Layer 7 of a small transformer language model trained on English Wikipedia (13 layers, counted from 0, width 128).
A neuron adds its activation times its output weights to the MLP's output. To switch it off is to set its activation to zero at one token and run the rest of the model.

Output weights of the MLP neurons that the questions are about. A number n stands for (n - 128) times 0.0037.
n37: 155, 106, 147, 128, 85, 174, 122, 151, 125, 152, 128, 115, 108, 198, 113, 142, 116, 114, 191, 179, 155, 64, 145, 151, 175, 128, 95, 145, 103, 137, 146, 92, 111, 183, 76, 122, 139, 178, 136, 114, 178, 148, 138, 132, 105, 113, 144, 189, 81, 93, 108, 97, 144, 180, 114, 133, 178, 67, 110, 146, 147, 179, 130, 85, 208, 163, 163, 112, 112, 150, 170, 187, 123, 114, 127, 125, 175, 114, 94, 133, 122, 109, 152, 111, 135, 97, 126, 123, 142, 136, 112, 159, 151, 66, 167, 156, 150, 125, 103, 92, 98, 121, 135, 148, 96, 147, 175, 140, 81, 162, 194, 140, 102, 48, 185, 154, 92, 79, 150, 172, 114, 85, 126, 174, 142, 163, 126, 122
n67: 136, 132, 99, 162, 98, 105, 154, 121, 118, 153, 91, 163, 66, 83, 197, 151, 151, 88, 138, 158, 197, 119, 152, 122, 133, 73, 78, 80, 153, 115, 157, 88, 81, 125, 167, 108, 93, 159, 134, 113, 106, 102, 95, 114, 149, 109, 131, 118, 88, 127, 127, 74, 91, 132, 180, 193, 152, 150, 163, 116, 149, 166, 138, 159, 162, 134, 186, 137, 89, 105, 137, 110, 190, 108, 157, 104, 133, 173, 124, 165, 123, 168, 145, 135, 110, 192, 93, 159, 67, 88, 72, 162, 158, 85, 123, 111, 79, 119, 166, 134, 121, 147, 159, 118, 139, 95, 148, 100, 107, 138, 127, 154, 121, 144, 121, 113, 82, 100, 175, 158, 127, 173, 132, 130, 153, 148, 115, 142
n68: 113, 168, 166, 96, 125, 101, 162, 124, 145, 152, 113, 107, 103, 152, 97, 90, 129, 75, 110, 147, 138, 170, 125, 157, 91, 155, 189, 93, 72, 138, 138, 180, 99, 145, 143, 113, 166, 153, 124, 57, 92, 141, 157, 155, 87, 172, 98, 88, 150, 142, 107, 71, 124, 99, 122, 140, 121, 113, 155, 162, 148, 59, 98, 126, 121, 137, 174, 161, 100, 117, 71, 144, 136, 126, 68, 135, 128, 140, 106, 139, 105, 160, 59, 145, 147, 135, 145, 143, 200, 128, 167, 119, 143, 81, 105, 89, 122, 105, 162, 98, 167, 164, 156, 133, 168, 128, 175, 126, 110, 76, 113, 171, 147, 104, 113, 120, 109, 153, 132, 188, 147, 151, 118, 101, 143, 146, 142, 99
n79: 112, 73, 95, 126, 119, 161, 126, 138, 97, 175, 94, 166, 138, 137, 98, 144, 121, 92, 103, 139, 170, 97, 126, 159, 122, 213, 93, 173, 106, 140, 142, 125, 120, 145, 147, 52, 177, 76, 110, 150, 168, 115, 198, 118, 117, 134, 99, 134, 134, 99, 85, 178, 88, 82, 41, 135, 145, 138, 184, 59, 103, 141, 132, 119, 138, 145, 136, 108, 195, 124, 110, 164, 93, 113, 127, 93, 76, 184, 131, 122, 131, 143, 165, 173, 185, 180, 129, 106, 108, 85, 115, 130, 87, 138, 87, 143, 128, 121, 125, 115, 92, 163, 168, 104, 135, 128, 107, 156, 191, 116, 114, 91, 78, 129, 111, 83, 99, 104, 115, 115, 192, 95, 174, 172, 128, 122, 80, 89
n97: 125, 122, 135, 118, 132, 84, 149, 175, 152, 111, 184, 134, 142, 118, 71, 136, 124, 100, 131, 137, 111, 155, 149, 83, 144, 131, 93, 124, 112, 148, 150, 151, 177, 117, 118, 162, 128, 83, 109, 177, 197, 104, 147, 104, 154, 142, 100, 34, 80, 115, 136, 119, 153, 141, 116, 167, 133, 110, 96, 95, 193, 115, 103, 111, 100, 193, 142, 100, 118, 141, 119, 79, 122, 110, 176, 118, 146, 153, 164, 117, 172, 126, 142, 86, 127, 90, 176, 142, 143, 88, 173, 162, 158, 54, 96, 145, 88, 86, 111, 64, 91, 136, 170, 147, 111, 147, 83, 113, 117, 51, 80, 121, 102, 123, 81, 122, 109, 151, 126, 97, 138, 144, 202, 135, 107, 125, 106, 100
n131: 145, 158, 164, 149, 123, 100, 110, 97, 128, 138, 99, 76, 126, 128, 116, 61, 139, 132, 157, 212, 67, 77, 79, 113, 98, 146, 121, 125, 89, 125, 123, 110, 148, 80, 165, 113, 147, 111, 146, 151, 136, 124, 118, 36, 105, 140, 176, 122, 89, 130, 178, 118, 166, 150, 69, 135, 81, 135, 121, 114, 157, 170, 122, 125, 166, 135, 151, 163, 138, 212, 138, 144, 103, 127, 171, 138, 137, 140, 131, 142, 112, 152, 116, 125, 136, 137, 135, 150, 128, 164, 193, 73, 61, 107, 129, 150, 86, 157, 138, 55, 105, 146, 171, 117, 169, 178, 158, 117, 112, 69, 129, 134, 170, 157, 134, 157, 115, 114, 139, 122, 119, 128, 143, 117, 148, 164, 191, 170
n132: 126, 150, 146, 173, 112, 105, 127, 132, 121, 148, 117, 96, 172, 128, 134, 116, 175, 107, 124, 65, 126, 138, 194, 178, 113, 168, 187, 142, 74, 146, 145, 99, 123, 165, 140, 90, 66, 178, 151, 155, 90, 127, 134, 213, 149, 155, 168, 70, 148, 137, 134, 141, 143, 126, 129, 163, 130, 94, 113, 122, 92, 132, 92, 146, 79, 91, 99, 163, 164, 120, 181, 169, 136, 149, 116, 118, 112, 102, 115, 135, 154, 92, 126, 135, 131, 136, 147, 103, 88, 134, 160, 174, 179, 152, 171, 130, 155, 98, 84, 119, 141, 162, 126, 136, 177, 73, 150, 121, 106, 131, 135, 167, 80, 119, 120, 139, 148, 147, 114, 115, 113, 104, 131, 108, 173, 133, 170, 85
n139: 137, 164, 125, 118, 164, 174, 74, 83, 144, 135, 81, 196, 63, 138, 159, 129, 149, 154, 115, 97, 131, 149, 131, 136, 70, 109, 74, 136, 160, 102, 101, 128, 129, 119, 145, 117, 120, 132, 155, 50, 107, 119, 182, 146, 86, 100, 184, 147, 175, 97, 148, 123, 153, 106, 178, 75, 100, 71, 147, 128, 128, 158, 124, 147, 95, 126, 116, 176, 68, 84, 99, 155, 116, 102, 181, 140, 135, 120, 139, 127, 73, 131, 149, 137, 101, 128, 154, 168, 116, 121, 100, 94, 122, 169, 133, 110, 117, 143, 134, 150, 127, 165, 113, 140, 137, 184, 133, 143, 78, 84, 64, 84, 226, 90, 146, 155, 65, 179, 161, 154, 131, 92, 84, 102, 177, 131, 86, 135
n144: 161, 131, 144, 88, 150, 144, 149, 85, 140, 103, 119, 89, 161, 111, 123, 90, 138, 100, 135, 211, 151, 139, 122, 108, 115, 74, 138, 115, 136, 159, 80, 142, 123, 109, 133, 137, 98, 154, 131, 105, 119, 165, 124, 129, 115, 122, 134, 58, 120, 155, 109, 80, 147, 151, 142, 136, 180, 126, 112, 113, 79, 137, 69, 191, 162, 145, 108, 139, 130, 161, 118, 107, 78, 140, 139, 163, 157, 142, 105, 106, 128, 158, 145, 157, 115, 157, 106, 163, 132, 86, 178, 130, 115, 194, 126, 186, 140, 182, 156, 180, 135, 174, 182, 140, 115, 197, 101, 143, 159, 123, 97, 95, 56, 133, 189, 111, 141, 87, 136, 75, 85, 146, 171, 124, 154, 102, 114, 81
n221: 133, 168, 96, 82, 134, 125, 98, 156, 114, 81, 141, 125, 122, 78, 139, 92, 80, 133, 108, 57, 114, 105, 200, 108, 70, 96, 107, 159, 138, 109, 156, 101, 150, 161, 142, 112, 113, 180, 92, 105, 136, 147, 113, 128, 121, 102, 141, 106, 94, 132, 100, 213, 106, 132, 147, 137, 86, 133, 80, 173, 137, 144, 141, 178, 72, 101, 127, 110, 87, 163, 137, 155, 218, 181, 136, 161, 157, 129, 141, 180, 117, 140, 161, 115, 116, 116, 142, 117, 147, 112, 128, 115, 127, 179, 69, 150, 166, 171, 134, 137, 123, 150, 133, 111, 173, 116, 75, 102, 78, 84, 137, 109, 108, 156, 133, 166, 126, 110, 74, 88, 108, 160, 161, 97, 74, 95, 105, 157
n254: 119, 154, 79, 165, 86, 120, 112, 145, 139, 94, 168, 107, 146, 153, 189, 109, 109, 127, 143, 112, 58, 92, 97, 144, 148, 84, 112, 132, 127, 181, 101, 145, 143, 87, 131, 107, 136, 141, 131, 83, 102, 174, 86, 151, 125, 131, 61, 97, 94, 82, 159, 149, 94, 156, 78, 127, 184, 84, 124, 160, 147, 102, 174, 164, 144, 137, 94, 77, 144, 98, 122, 162, 116, 117, 147, 154, 141, 158, 187, 77, 142, 87, 82, 91, 80, 126, 110, 184, 162, 168, 124, 177, 148, 107, 109, 107, 174, 105, 138, 125, 129, 89, 138, 88, 105, 175, 111, 121, 134, 160, 105, 106, 132, 153, 150, 177, 125, 129, 58, 192, 184, 146, 78, 145, 129, 123, 148, 127
n257: 119, 123, 109, 152, 131, 98, 137, 127, 170, 109, 89, 147, 96, 134, 6, 81, 78, 142, 215, 136, 142, 73, 116, 141, 162, 159, 146, 100, 88, 140, 147, 163, 111, 125, 77, 132, 69, 118, 189, 116, 146, 192, 142, 138, 92, 79, 100, 144, 117, 184, 122, 69, 125, 151, 150, 131, 132, 134, 144, 137, 89, 84, 125, 129, 82, 142, 107, 136, 144, 142, 125, 125, 104, 163, 148, 145, 158, 143, 166, 147, 155, 120, 118, 162, 97, 133, 91, 107, 127, 146, 173, 87, 142, 123, 71, 131, 115, 171, 135, 77, 135, 139, 131, 108, 146, 165, 145, 104, 117, 141, 150, 124, 139, 145, 147, 125, 140, 145, 68, 147, 130, 121, 144, 149, 86, 173, 133, 141
n299: 116, 127, 150, 122, 108, 78, 105, 107, 111, 63, 118, 95, 146, 144, 107, 128, 71, 108, 69, 223, 122, 96, 72, 112, 173, 139, 165, 140, 92, 84, 178, 83, 112, 160, 143, 74, 150, 110, 161, 181, 120, 215, 112, 75, 131, 151, 142, 119, 180, 112, 161, 147, 137, 166, 108, 104, 111, 152, 101, 168, 127, 141, 141, 183, 109, 100, 78, 107, 121, 133, 115, 131, 139, 157, 124, 106, 100, 164, 130, 129, 118, 95, 111, 137, 92, 130, 91, 104, 92, 149, 104, 131, 184, 118, 134, 108, 94, 140, 160, 132, 62, 125, 134, 125, 112, 134, 135, 105, 122, 123, 160, 88, 85, 126, 145, 122, 180, 127, 92, 118, 62, 117, 162, 140, 168, 127, 129, 100
n300: 152, 83, 118, 151, 122, 111, 162, 104, 101, 139, 164, 106, 115, 145, 132, 117, 98, 137, 116, 91, 183, 214, 98, 117, 129, 111, 161, 119, 95, 148, 98, 136, 117, 192, 111, 125, 77, 132, 114, 131, 127, 148, 125, 89, 102, 130, 109, 185, 123, 201, 147, 208, 118, 124, 102, 132, 137, 126, 161, 131, 138, 137, 85, 99, 104, 121, 158, 142, 113, 115, 160, 177, 129, 72, 140, 177, 135, 100, 139, 124, 144, 152, 129, 159, 73, 169, 134, 144, 96, 107, 122, 181, 188, 67, 163, 185, 91, 105, 142, 120, 120, 97, 115, 150, 161, 117, 155, 111, 149, 167, 174, 174, 68, 109, 115, 104, 57, 107, 133, 183, 125, 43, 115, 181, 153, 155, 102, 180
n322: 111, 116, 161, 137, 174, 122, 130, 89, 127, 173, 189, 189, 136, 111, 132, 62, 156, 183, 122, 125, 123, 182, 150, 160, 140, 164, 160, 134, 121, 123, 117, 97, 178, 133, 106, 91, 114, 169, 102, 112, 82, 174, 140, 135, 113, 128, 164, 63, 122, 154, 124, 106, 141, 151, 91, 96, 110, 120, 115, 130, 169, 140, 116, 113, 121, 148, 117, 133, 172, 112, 135, 186, 220, 110, 167, 147, 112, 132, 118, 172, 78, 163, 166, 155, 81, 106, 162, 123, 135, 133, 82, 131, 118, 150, 177, 113, 52, 150, 71, 91, 130, 115, 102, 75, 119, 52, 111, 105, 126, 123, 178, 145, 122, 119, 137, 113, 147, 67, 140, 102, 71, 118, 96, 112, 131, 78, 105, 106
n349: 153, 119, 122, 86, 138, 216, 188, 172, 164, 132, 105, 165, 128, 124, 138, 147, 108, 129, 134, 131, 202, 143, 114, 195, 46, 181, 126, 124, 154, 85, 192, 152, 98, 122, 182, 146, 186, 94, 133, 144, 114, 109, 120, 113, 143, 200, 166, 136, 139, 160, 160, 104, 113, 82, 124, 138, 82, 203, 104, 100, 130, 121, 129, 127, 169, 131, 143, 156, 147, 77, 113, 114, 112, 76, 108, 41, 123, 97, 139, 106, 160, 136, 136, 149, 155, 142, 123, 106, 147, 96, 117, 133, 135, 149, 70, 86, 191, 145, 149, 82, 129, 178, 123, 133, 71, 97, 186, 133, 127, 101, 126, 127, 103, 120, 128, 148, 165, 109, 139, 129, 155, 105, 119, 81, 63, 125, 92, 131

Each question names a token from some text and the token that comes next. It shows the activations a of the neurons there, in the order above. A number n stands for (n - 128) times 0.046.

Then comes g, the gradient of the next token's log-probability with respect to the MLP's output, scaled to length 1. A neuron's effect is roughly proportional to its activation times (output weights . g). A number n stands for (n - 128) times 0.0026.

"ast", then "o"
a: 125, 87, 129, 106, 128, 138, 123, 104, 127, 130, 127, 128, 139, 117, 127, 121
g: 163, 107, 117, 133, 113, 68, 211, 178, 83, 96, 141, 171, 168, 140, 126, 105, 116, 122, 112, 143, 110, 124, 188, 91, 130, 135, 81, 62, 90, 127, 180, 119, 153, 117, 107, 187, 177, 115, 130, 154, 158, 126, 120, 119, 221, 164, 167, 158, 157, 147, 140, 154, 130, 139, 148, 122, 70, 110, 98, 192, 143, 84, 93, 137, 139, 143, 121, 98, 100, 154, 138, 69, 128, 177, 126, 59, 145, 178, 103, 181, 125, 98, 130, 176, 207, 118, 139, 104, 73, 103, 96, 145, 115, 171, 94, 162, 83, 137, 115, 125, 105, 135, 106, 120, 78, 128, 149, 106, 64, 118, 162, 123, 82, 197, 102, 82, 169, 83, 148, 113, 89, 94, 78, 113, 90, 125, 122, 128
Which two neurons, each switched off alone, lower its probability most, in order? n139, n299

"L", then "over"
a: 131, 125, 130, 128, 122, 123, 128, 128, 128, 125, 127, 122, 126, 134, 132, 134
g: 105, 161, 147, 169, 174, 133, 112, 160, 166, 125, 83, 179, 108, 106, 151, 118, 110, 130, 139, 125, 54, 27, 203, 127, 88, 147, 135, 72, 209, 95, 102, 144, 122, 204, 117, 129, 152, 90, 117, 86, 123, 127, 77, 164, 145, 142, 104, 154, 102, 85, 163, 128, 177, 124, 128, 123, 84, 118, 151, 122, 107, 175, 155, 138, 138, 115, 158, 125, 91, 104, 98, 142, 141, 117, 112, 118, 166, 57, 87, 119, 104, 42, 150, 72, 139, 137, 123, 124, 102, 149, 161, 138, 179, 122, 175, 127, 117, 141, 117, 156, 151, 99, 169, 144, 100, 110, 162, 166, 89, 138, 144, 89, 101, 180, 113, 167, 222, 114, 190, 158, 126, 148, 170, 110, 160, 119, 133, 65
Which neuron, switched off, raises the next token's probability most? n300

"ation", then " C"
a: 125, 133, 114, 126, 130, 146, 126, 131, 128, 130, 124, 133, 123, 128, 129, 124
g: 102, 148, 160, 103, 168, 82, 79, 126, 106, 92, 150, 122, 95, 225, 165, 130, 81, 151, 147, 173, 98, 157, 141, 41, 144, 147, 146, 175, 42, 155, 144, 81, 142, 89, 119, 122, 119, 98, 157, 93, 118, 98, 186, 144, 177, 139, 177, 132, 109, 78, 189, 122, 178, 144, 137, 110, 122, 102, 113, 87, 101, 184, 126, 122, 148, 127, 221, 120, 172, 175, 139, 95, 121, 115, 134, 96, 170, 117, 131, 142, 128, 163, 153, 97, 117, 155, 153, 149, 104, 137, 94, 33, 120, 118, 135, 123, 131, 117, 86, 112, 173, 159, 88, 144, 188, 126, 87, 140, 73, 115, 128, 116, 107, 120, 165, 189, 106, 131, 125, 125, 190, 136, 135, 183, 150, 81, 112, 147
Which neuron, switched off, lowers the next token's probability most? n131

" st", then "r"
a: 128, 133, 131, 122, 134, 131, 119, 118, 129, 131, 136, 128, 149, 130, 120, 132
g: 192, 97, 114, 114, 143, 134, 174, 103, 110, 119, 107, 118, 76, 83, 133, 125, 145, 148, 123, 126, 116, 121, 108, 73, 150, 107, 103, 140, 101, 121, 117, 113, 162, 59, 123, 211, 178, 77, 125, 144, 200, 180, 176, 60, 74, 91, 158, 138, 99, 141, 139, 141, 169, 158, 159, 38, 133, 107, 166, 129, 108, 166, 96, 69, 151, 103, 148, 118, 175, 130, 134, 117, 159, 169, 84, 160, 147, 144, 199, 112, 174, 140, 168, 130, 159, 110, 146, 175, 158, 110, 149, 142, 130, 95, 133, 28, 144, 119, 90, 145, 156, 92, 151, 148, 120, 166, 126, 88, 126, 95, 212, 125, 127, 139, 181, 123, 101, 74, 116, 92, 148, 96, 141, 127, 141, 181, 86, 127
Which neuron, switched off, lowers the next token's probability most? n132

"th", then " Sc"
a: 126, 130, 159, 70, 117, 117, 129, 114, 79, 121, 165, 147, 128, 125, 127, 122
g: 106, 194, 83, 171, 103, 46, 122, 140, 137, 136, 142, 130, 119, 160, 105, 144, 110, 152, 122, 165, 134, 150, 107, 98, 117, 117, 126, 94, 177, 155, 68, 102, 155, 176, 106, 98, 148, 144, 126, 190, 108, 196, 140, 184, 128, 147, 34, 96, 128, 115, 115, 118, 176, 109, 170, 160, 117, 127, 114, 179, 136, 138, 168, 73, 126, 138, 151, 69, 59, 66, 170, 72, 115, 156, 168, 105, 117, 90, 125, 100, 174, 144, 95, 136, 107, 116, 173, 150, 95, 126, 74, 100, 114, 91, 121, 79, 104, 114, 117, 114, 109, 100, 50, 109, 114, 103, 100, 177, 104, 104, 132, 116, 121, 64, 160, 71, 122, 79, 146, 61, 149, 169, 184, 120, 104, 115, 92, 122
Which neuron, switched off, raises the next token's probability most? n97

"end", then " of"
a: 151, 128, 126, 133, 124, 120, 144, 130, 125, 56, 133, 128, 132, 122, 160, 123
g: 139, 146, 90, 91, 107, 159, 181, 81, 170, 148, 167, 184, 95, 90, 173, 127, 135, 117, 159, 87, 182, 132, 139, 128, 113, 155, 141, 105, 130, 121, 110, 150, 71, 85, 157, 100, 141, 218, 143, 131, 125, 149, 94, 69, 148, 176, 154, 127, 144, 78, 147, 118, 137, 115, 129, 114, 104, 136, 121, 78, 135, 147, 182, 168, 94, 146, 153, 182, 144, 110, 168, 172, 102, 100, 165, 123, 100, 109, 135, 87, 115, 178, 120, 123, 89, 136, 168, 125, 120, 111, 167, 143, 84, 199, 242, 153, 181, 179, 136, 152, 94, 115, 95, 188, 169, 106, 159, 100, 139, 104, 63, 179, 130, 131, 142, 106, 120, 86, 186, 86, 123, 108, 178, 167, 151, 158, 81, 125
Which neuron, switched off, lowers the next token's probability most? n322

"ow", then "ed"
a: 115, 137, 178, 132, 128, 124, 138, 162, 132, 128, 136, 132, 135, 124, 154, 125
g: 94, 182, 159, 74, 127, 130, 165, 109, 152, 158, 117, 56, 116, 131, 138, 100, 172, 159, 141, 132, 146, 164, 88, 126, 118, 164, 156, 80, 97, 163, 162, 116, 183, 120, 150, 111, 152, 83, 159, 128, 92, 72, 141, 127, 127, 160, 164, 138, 174, 164, 87, 135, 187, 160, 135, 164, 109, 160, 82, 155, 133, 114, 81, 121, 160, 96, 110, 63, 121, 61, 98, 117, 190, 167, 128, 173, 127, 97, 104, 121, 157, 193, 126, 155, 117, 100, 146, 128, 127, 98, 179, 105, 131, 144, 103, 118, 143, 131, 96, 132, 14, 102, 121, 152, 54, 122, 165, 152, 159, 129, 144, 49, 92, 176, 70, 119, 111, 92, 104, 142, 159, 107, 107, 77, 166, 115, 187, 93
Which neuron, switched off, lowers the next token's probability most? n68

" un", then "iversity"
a: 134, 120, 98, 128, 121, 130, 135, 128, 140, 127, 128, 129, 129, 133, 125, 124
g: 40, 138, 90, 88, 192, 125, 117, 93, 167, 107, 117, 73, 154, 122, 159, 121, 85, 223, 181, 75, 128, 159, 119, 119, 132, 137, 176, 148, 189, 128, 128, 106, 101, 82, 135, 120, 88, 155, 142, 177, 120, 140, 133, 144, 120, 134, 144, 152, 186, 150, 128, 118, 115, 93, 110, 56, 124, 114, 131, 134, 44, 170, 58, 140, 119, 102, 133, 144, 104, 138, 171, 111, 81, 149, 146, 155, 58, 138, 79, 154, 61, 68, 197, 139, 166, 103, 123, 158, 102, 108, 82, 124, 95, 152, 147, 133, 154, 145, 54, 90, 161, 119, 155, 98, 189, 91, 162, 127, 152, 116, 161, 71, 103, 99, 139, 140, 129, 116, 89, 133, 141, 99, 152, 89, 139, 148, 148, 141
Which neuron, switched off, lowers the next token's probability most? n68

" de", then "b"
a: 122, 134, 129, 119, 128, 129, 131, 126, 125, 128, 128, 125, 125, 134, 139, 121
g: 158, 111, 81, 110, 82, 122, 99, 104, 152, 105, 121, 144, 139, 138, 146, 132, 134, 76, 169, 178, 170, 63, 170, 101, 19, 173, 89, 153, 119, 110, 152, 130, 117, 117, 151, 162, 140, 63, 139, 167, 167, 90, 141, 144, 121, 154, 142, 205, 99, 100, 137, 113, 81, 133, 155, 119, 76, 174, 161, 115, 158, 140, 146, 113, 203, 163, 108, 147, 141, 104, 135, 96, 123, 81, 140, 153, 178, 104, 150, 121, 97, 76, 175, 110, 105, 153, 129, 198, 126, 127, 203, 174, 113, 93, 127, 102, 100, 67, 123, 125, 145, 183, 164, 123, 149, 191, 161, 119, 126, 166, 129, 124, 142, 53, 137, 172, 88, 143, 150, 115, 92, 82, 131, 123, 99, 115, 206, 129
Which neuron, switched off, raises the next token's probability most? n322

" g", then "e"
a: 128, 123, 125, 125, 130, 130, 126, 128, 125, 123, 131, 129, 130, 129, 108, 126
g: 126, 107, 108, 184, 114, 128, 129, 126, 188, 78, 76, 79, 104, 118, 146, 169, 86, 91, 172, 133, 170, 169, 87, 180, 105, 99, 120, 121, 145, 93, 114, 101, 59, 129, 144, 52, 192, 109, 89, 163, 119, 74, 130, 121, 146, 130, 153, 168, 143, 162, 103, 154, 117, 137, 168, 105, 132, 82, 159, 136, 82, 156, 132, 162, 95, 155, 148, 149, 102, 122, 197, 123, 95, 93, 116, 174, 67, 141, 116, 104, 227, 122, 101, 144, 90, 136, 160, 167, 147, 83, 73, 125, 166, 163, 115, 83, 152, 158, 151, 144, 132, 196, 112, 101, 51, 118, 177, 108, 118, 131, 177, 148, 151, 132, 132, 164, 153, 104, 41, 131, 134, 107, 90, 138, 153, 162, 144, 130
Which neuron, switched off, lowers the next token's probability most? n322

" re", then "v"
a: 68, 135, 134, 126, 133, 129, 128, 128, 126, 127, 126, 119, 128, 128, 126, 125
g: 152, 115, 136, 118, 145, 97, 154, 137, 149, 131, 197, 243, 154, 161, 145, 158, 153, 126, 144, 148, 151, 150, 118, 127, 198, 140, 108, 109, 185, 122, 181, 170, 119, 83, 160, 141, 127, 117, 142, 128, 128, 122, 133, 95, 92, 166, 120, 123, 133, 162, 169, 108, 122, 141, 92, 147, 142, 136, 115, 102, 118, 121, 88, 117, 123, 140, 16, 113, 92, 95, 115, 176, 127, 162, 126, 65, 167, 122, 109, 135, 100, 127, 70, 206, 119, 183, 155, 156, 67, 156, 56, 171, 161, 170, 112, 166, 133, 120, 142, 119, 139, 67, 112, 162, 109, 100, 163, 149, 72, 73, 132, 146, 190, 178, 156, 113, 109, 167, 55, 143, 70, 116, 127, 158, 164, 142, 108, 128
Which neuron, switched off, lowers the next token's probability most? n37

"our", then " h"
a: 128, 124, 128, 174, 126, 120, 137, 133, 128, 126, 126, 132, 134, 129, 131, 127
g: 152, 164, 201, 98, 180, 81, 150, 120, 185, 137, 124, 99, 151, 145, 124, 146, 90, 126, 59, 161, 109, 137, 120, 136, 27, 136, 182, 104, 128, 118, 153, 89, 90, 95, 97, 74, 159, 141, 93, 105, 136, 132, 144, 131, 141, 170, 162, 127, 175, 122, 163, 85, 140, 127, 171, 76, 78, 139, 172, 113, 110, 108, 199, 74, 109, 157, 111, 127, 115, 171, 162, 127, 127, 138, 150, 119, 171, 221, 119, 118, 94, 147, 122, 149, 175, 117, 181, 134, 131, 122, 145, 119, 95, 111, 90, 157, 43, 141, 117, 125, 101, 140, 157, 90, 167, 78, 124, 178, 101, 160, 181, 88, 136, 137, 97, 99, 210, 122, 147, 113, 143, 142, 169, 95, 185, 108, 118, 174
Which neuron, switched off, raises the next token's probability most? n131

"\n", then "|"
a: 128, 124, 124, 120, 128, 128, 128, 128, 145, 127, 123, 128, 122, 132, 129, 120
g: 116, 166, 126, 129, 138, 114, 75, 128, 149, 116, 136, 101, 164, 132, 163, 61, 51, 174, 167, 192, 148, 181, 128, 110, 127, 107, 154, 59, 123, 135, 128, 142, 155, 124, 112, 156, 135, 87, 121, 192, 160, 165, 141, 96, 89, 168, 121, 95, 108, 128, 150, 111, 131, 119, 117, 87, 180, 161, 106, 117, 111, 115, 179, 102, 128, 173, 92, 144, 144, 105, 106, 160, 102, 190, 141, 71, 120, 153, 106, 110, 144, 107, 74, 95, 152, 128, 103, 162, 134, 94, 103, 100, 181, 140, 76, 114, 207, 168, 168, 139, 158, 147, 160, 152, 108, 122, 73, 107, 160, 153, 103, 161, 198, 160, 132, 118, 87, 195, 146, 44, 105, 220, 166, 169, 133, 86, 109, 144
Which neuron, switched off, lowers the next token's probability most? n144

"b", then "es"
a: 137, 121, 146, 134, 132, 118, 112, 115, 161, 125, 141, 114, 129, 126, 123, 115
g: 87, 127, 84, 126, 149, 203, 134, 84, 156, 172, 108, 118, 178, 117, 100, 169, 121, 99, 133, 121, 127, 159, 155, 165, 154, 104, 161, 152, 151, 77, 96, 108, 158, 145, 105, 58, 140, 123, 57, 115, 159, 183, 120, 107, 174, 177, 162, 123, 122, 108, 173, 148, 145, 186, 86, 117, 191, 92, 131, 148, 102, 143, 112, 130, 152, 111, 145, 117, 87, 211, 195, 60, 178, 161, 122, 124, 125, 124, 68, 107, 122, 162, 87, 161, 120, 112, 131, 111, 181, 132, 194, 93, 117, 140, 158, 142, 209, 105, 122, 116, 144, 135, 196, 83, 110, 137, 123, 62, 61, 153, 127, 144, 118, 107, 136, 142, 163, 84, 95, 60, 112, 113, 120, 140, 157, 126, 163, 97
Which neuron, switched off, raises the next token's probability most? n132

" the", then " M"
a: 132, 128, 128, 127, 129, 131, 119, 129, 129, 129, 142, 126, 112, 128, 124, 92
g: 71, 143, 94, 97, 161, 136, 117, 122, 54, 116, 114, 142, 116, 151, 151, 116, 169, 153, 190, 93, 145, 102, 183, 124, 188, 114, 71, 55, 125, 106, 102, 147, 119, 111, 112, 123, 83, 147, 119, 122, 103, 143, 137, 189, 75, 107, 105, 102, 63, 87, 99, 183, 164, 65, 153, 161, 152, 122, 151, 78, 156, 106, 107, 102, 150, 106, 157, 140, 161, 61, 156, 158, 160, 62, 153, 20, 114, 76, 160, 152, 122, 126, 154, 117, 137, 87, 125, 131, 127, 172, 139, 89, 109, 70, 151, 132, 159, 117, 189, 130, 138, 129, 198, 164, 101, 115, 128, 95, 93, 185, 116, 100, 135, 132, 161, 109, 166, 164, 125, 152, 166, 109, 123, 134, 54, 116, 131, 116
Which neuron, switched off, lowers the next token's probability most? n299

"th", then ","
a: 125, 132, 126, 132, 124, 120, 126, 129, 122, 136, 139, 71, 122, 122, 128, 114
g: 77, 101, 92, 176, 61, 138, 95, 171, 87, 97, 88, 123, 100, 55, 198, 119, 175, 152, 84, 174, 123, 88, 127, 93, 101, 135, 124, 168, 172, 110, 138, 178, 120, 128, 85, 103, 117, 114, 97, 166, 158, 139, 125, 135, 125, 138, 107, 87, 92, 123, 158, 108, 148, 172, 219, 167, 138, 125, 202, 159, 155, 138, 122, 121, 98, 94, 164, 69, 143, 132, 87, 163, 162, 120, 130, 149, 116, 174, 118, 104, 67, 72, 132, 131, 118, 161, 82, 102, 92, 167, 178, 92, 144, 117, 163, 140, 95, 156, 123, 125, 122, 108, 139, 154, 144, 101, 90, 80, 133, 106, 192, 132, 182, 170, 132, 129, 150, 126, 105, 185, 90, 109, 89, 94, 47, 94, 172, 93
Which neuron, switched off, lowers the next token's probability most? n349

"inn", then "ing"
a: 118, 123, 137, 123, 129, 136, 191, 111, 130, 131, 127, 130, 128, 128, 127, 129
g: 119, 130, 152, 125, 150, 144, 105, 116, 178, 153, 88, 147, 125, 112, 80, 133, 149, 110, 204, 123, 138, 152, 132, 108, 65, 168, 145, 149, 108, 138, 130, 191, 131, 131, 52, 90, 123, 170, 124, 158, 141, 169, 140, 132, 130, 116, 149, 158, 98, 161, 125, 122, 54, 195, 117, 90, 122, 113, 140, 137, 115, 85, 118, 87, 116, 120, 165, 122, 197, 172, 187, 114, 124, 111, 59, 192, 134, 182, 129, 126, 159, 84, 176, 127, 111, 126, 121, 141, 122, 106, 115, 194, 120, 190, 169, 168, 187, 97, 125, 153, 160, 126, 147, 100, 79, 100, 119, 112, 112, 146, 160, 145, 210, 89, 103, 94, 151, 223, 91, 117, 120, 143, 178, 140, 108, 207, 73, 128
Which neuron, switched off, lowers the next token's probability most? n132

"r", then "at"
a: 131, 127, 131, 127, 131, 125, 103, 123, 130, 124, 122, 126, 120, 129, 120, 82
g: 141, 149, 104, 83, 113, 88, 90, 128, 138, 157, 81, 149, 177, 164, 99, 65, 146, 62, 181, 108, 117, 137, 87, 154, 94, 105, 133, 125, 158, 123, 102, 165, 118, 119, 108, 133, 107, 109, 146, 152, 140, 160, 137, 141, 75, 101, 143, 93, 157, 144, 73, 152, 112, 151, 88, 152, 136, 40, 151, 158, 94, 177, 124, 152, 55, 90, 113, 132, 187, 103, 101, 128, 132, 189, 168, 160, 149, 105, 114, 175, 108, 121, 172, 70, 111, 142, 124, 163, 192, 123, 183, 74, 123, 77, 105, 105, 136, 144, 169, 138, 150, 131, 169, 113, 52, 118, 63, 157, 134, 169, 171, 101, 113, 138, 99, 78, 185, 136, 117, 83, 203, 83, 146, 131, 188, 114, 157, 120
Which neuron, switched off, lowers the next token's probability most? n349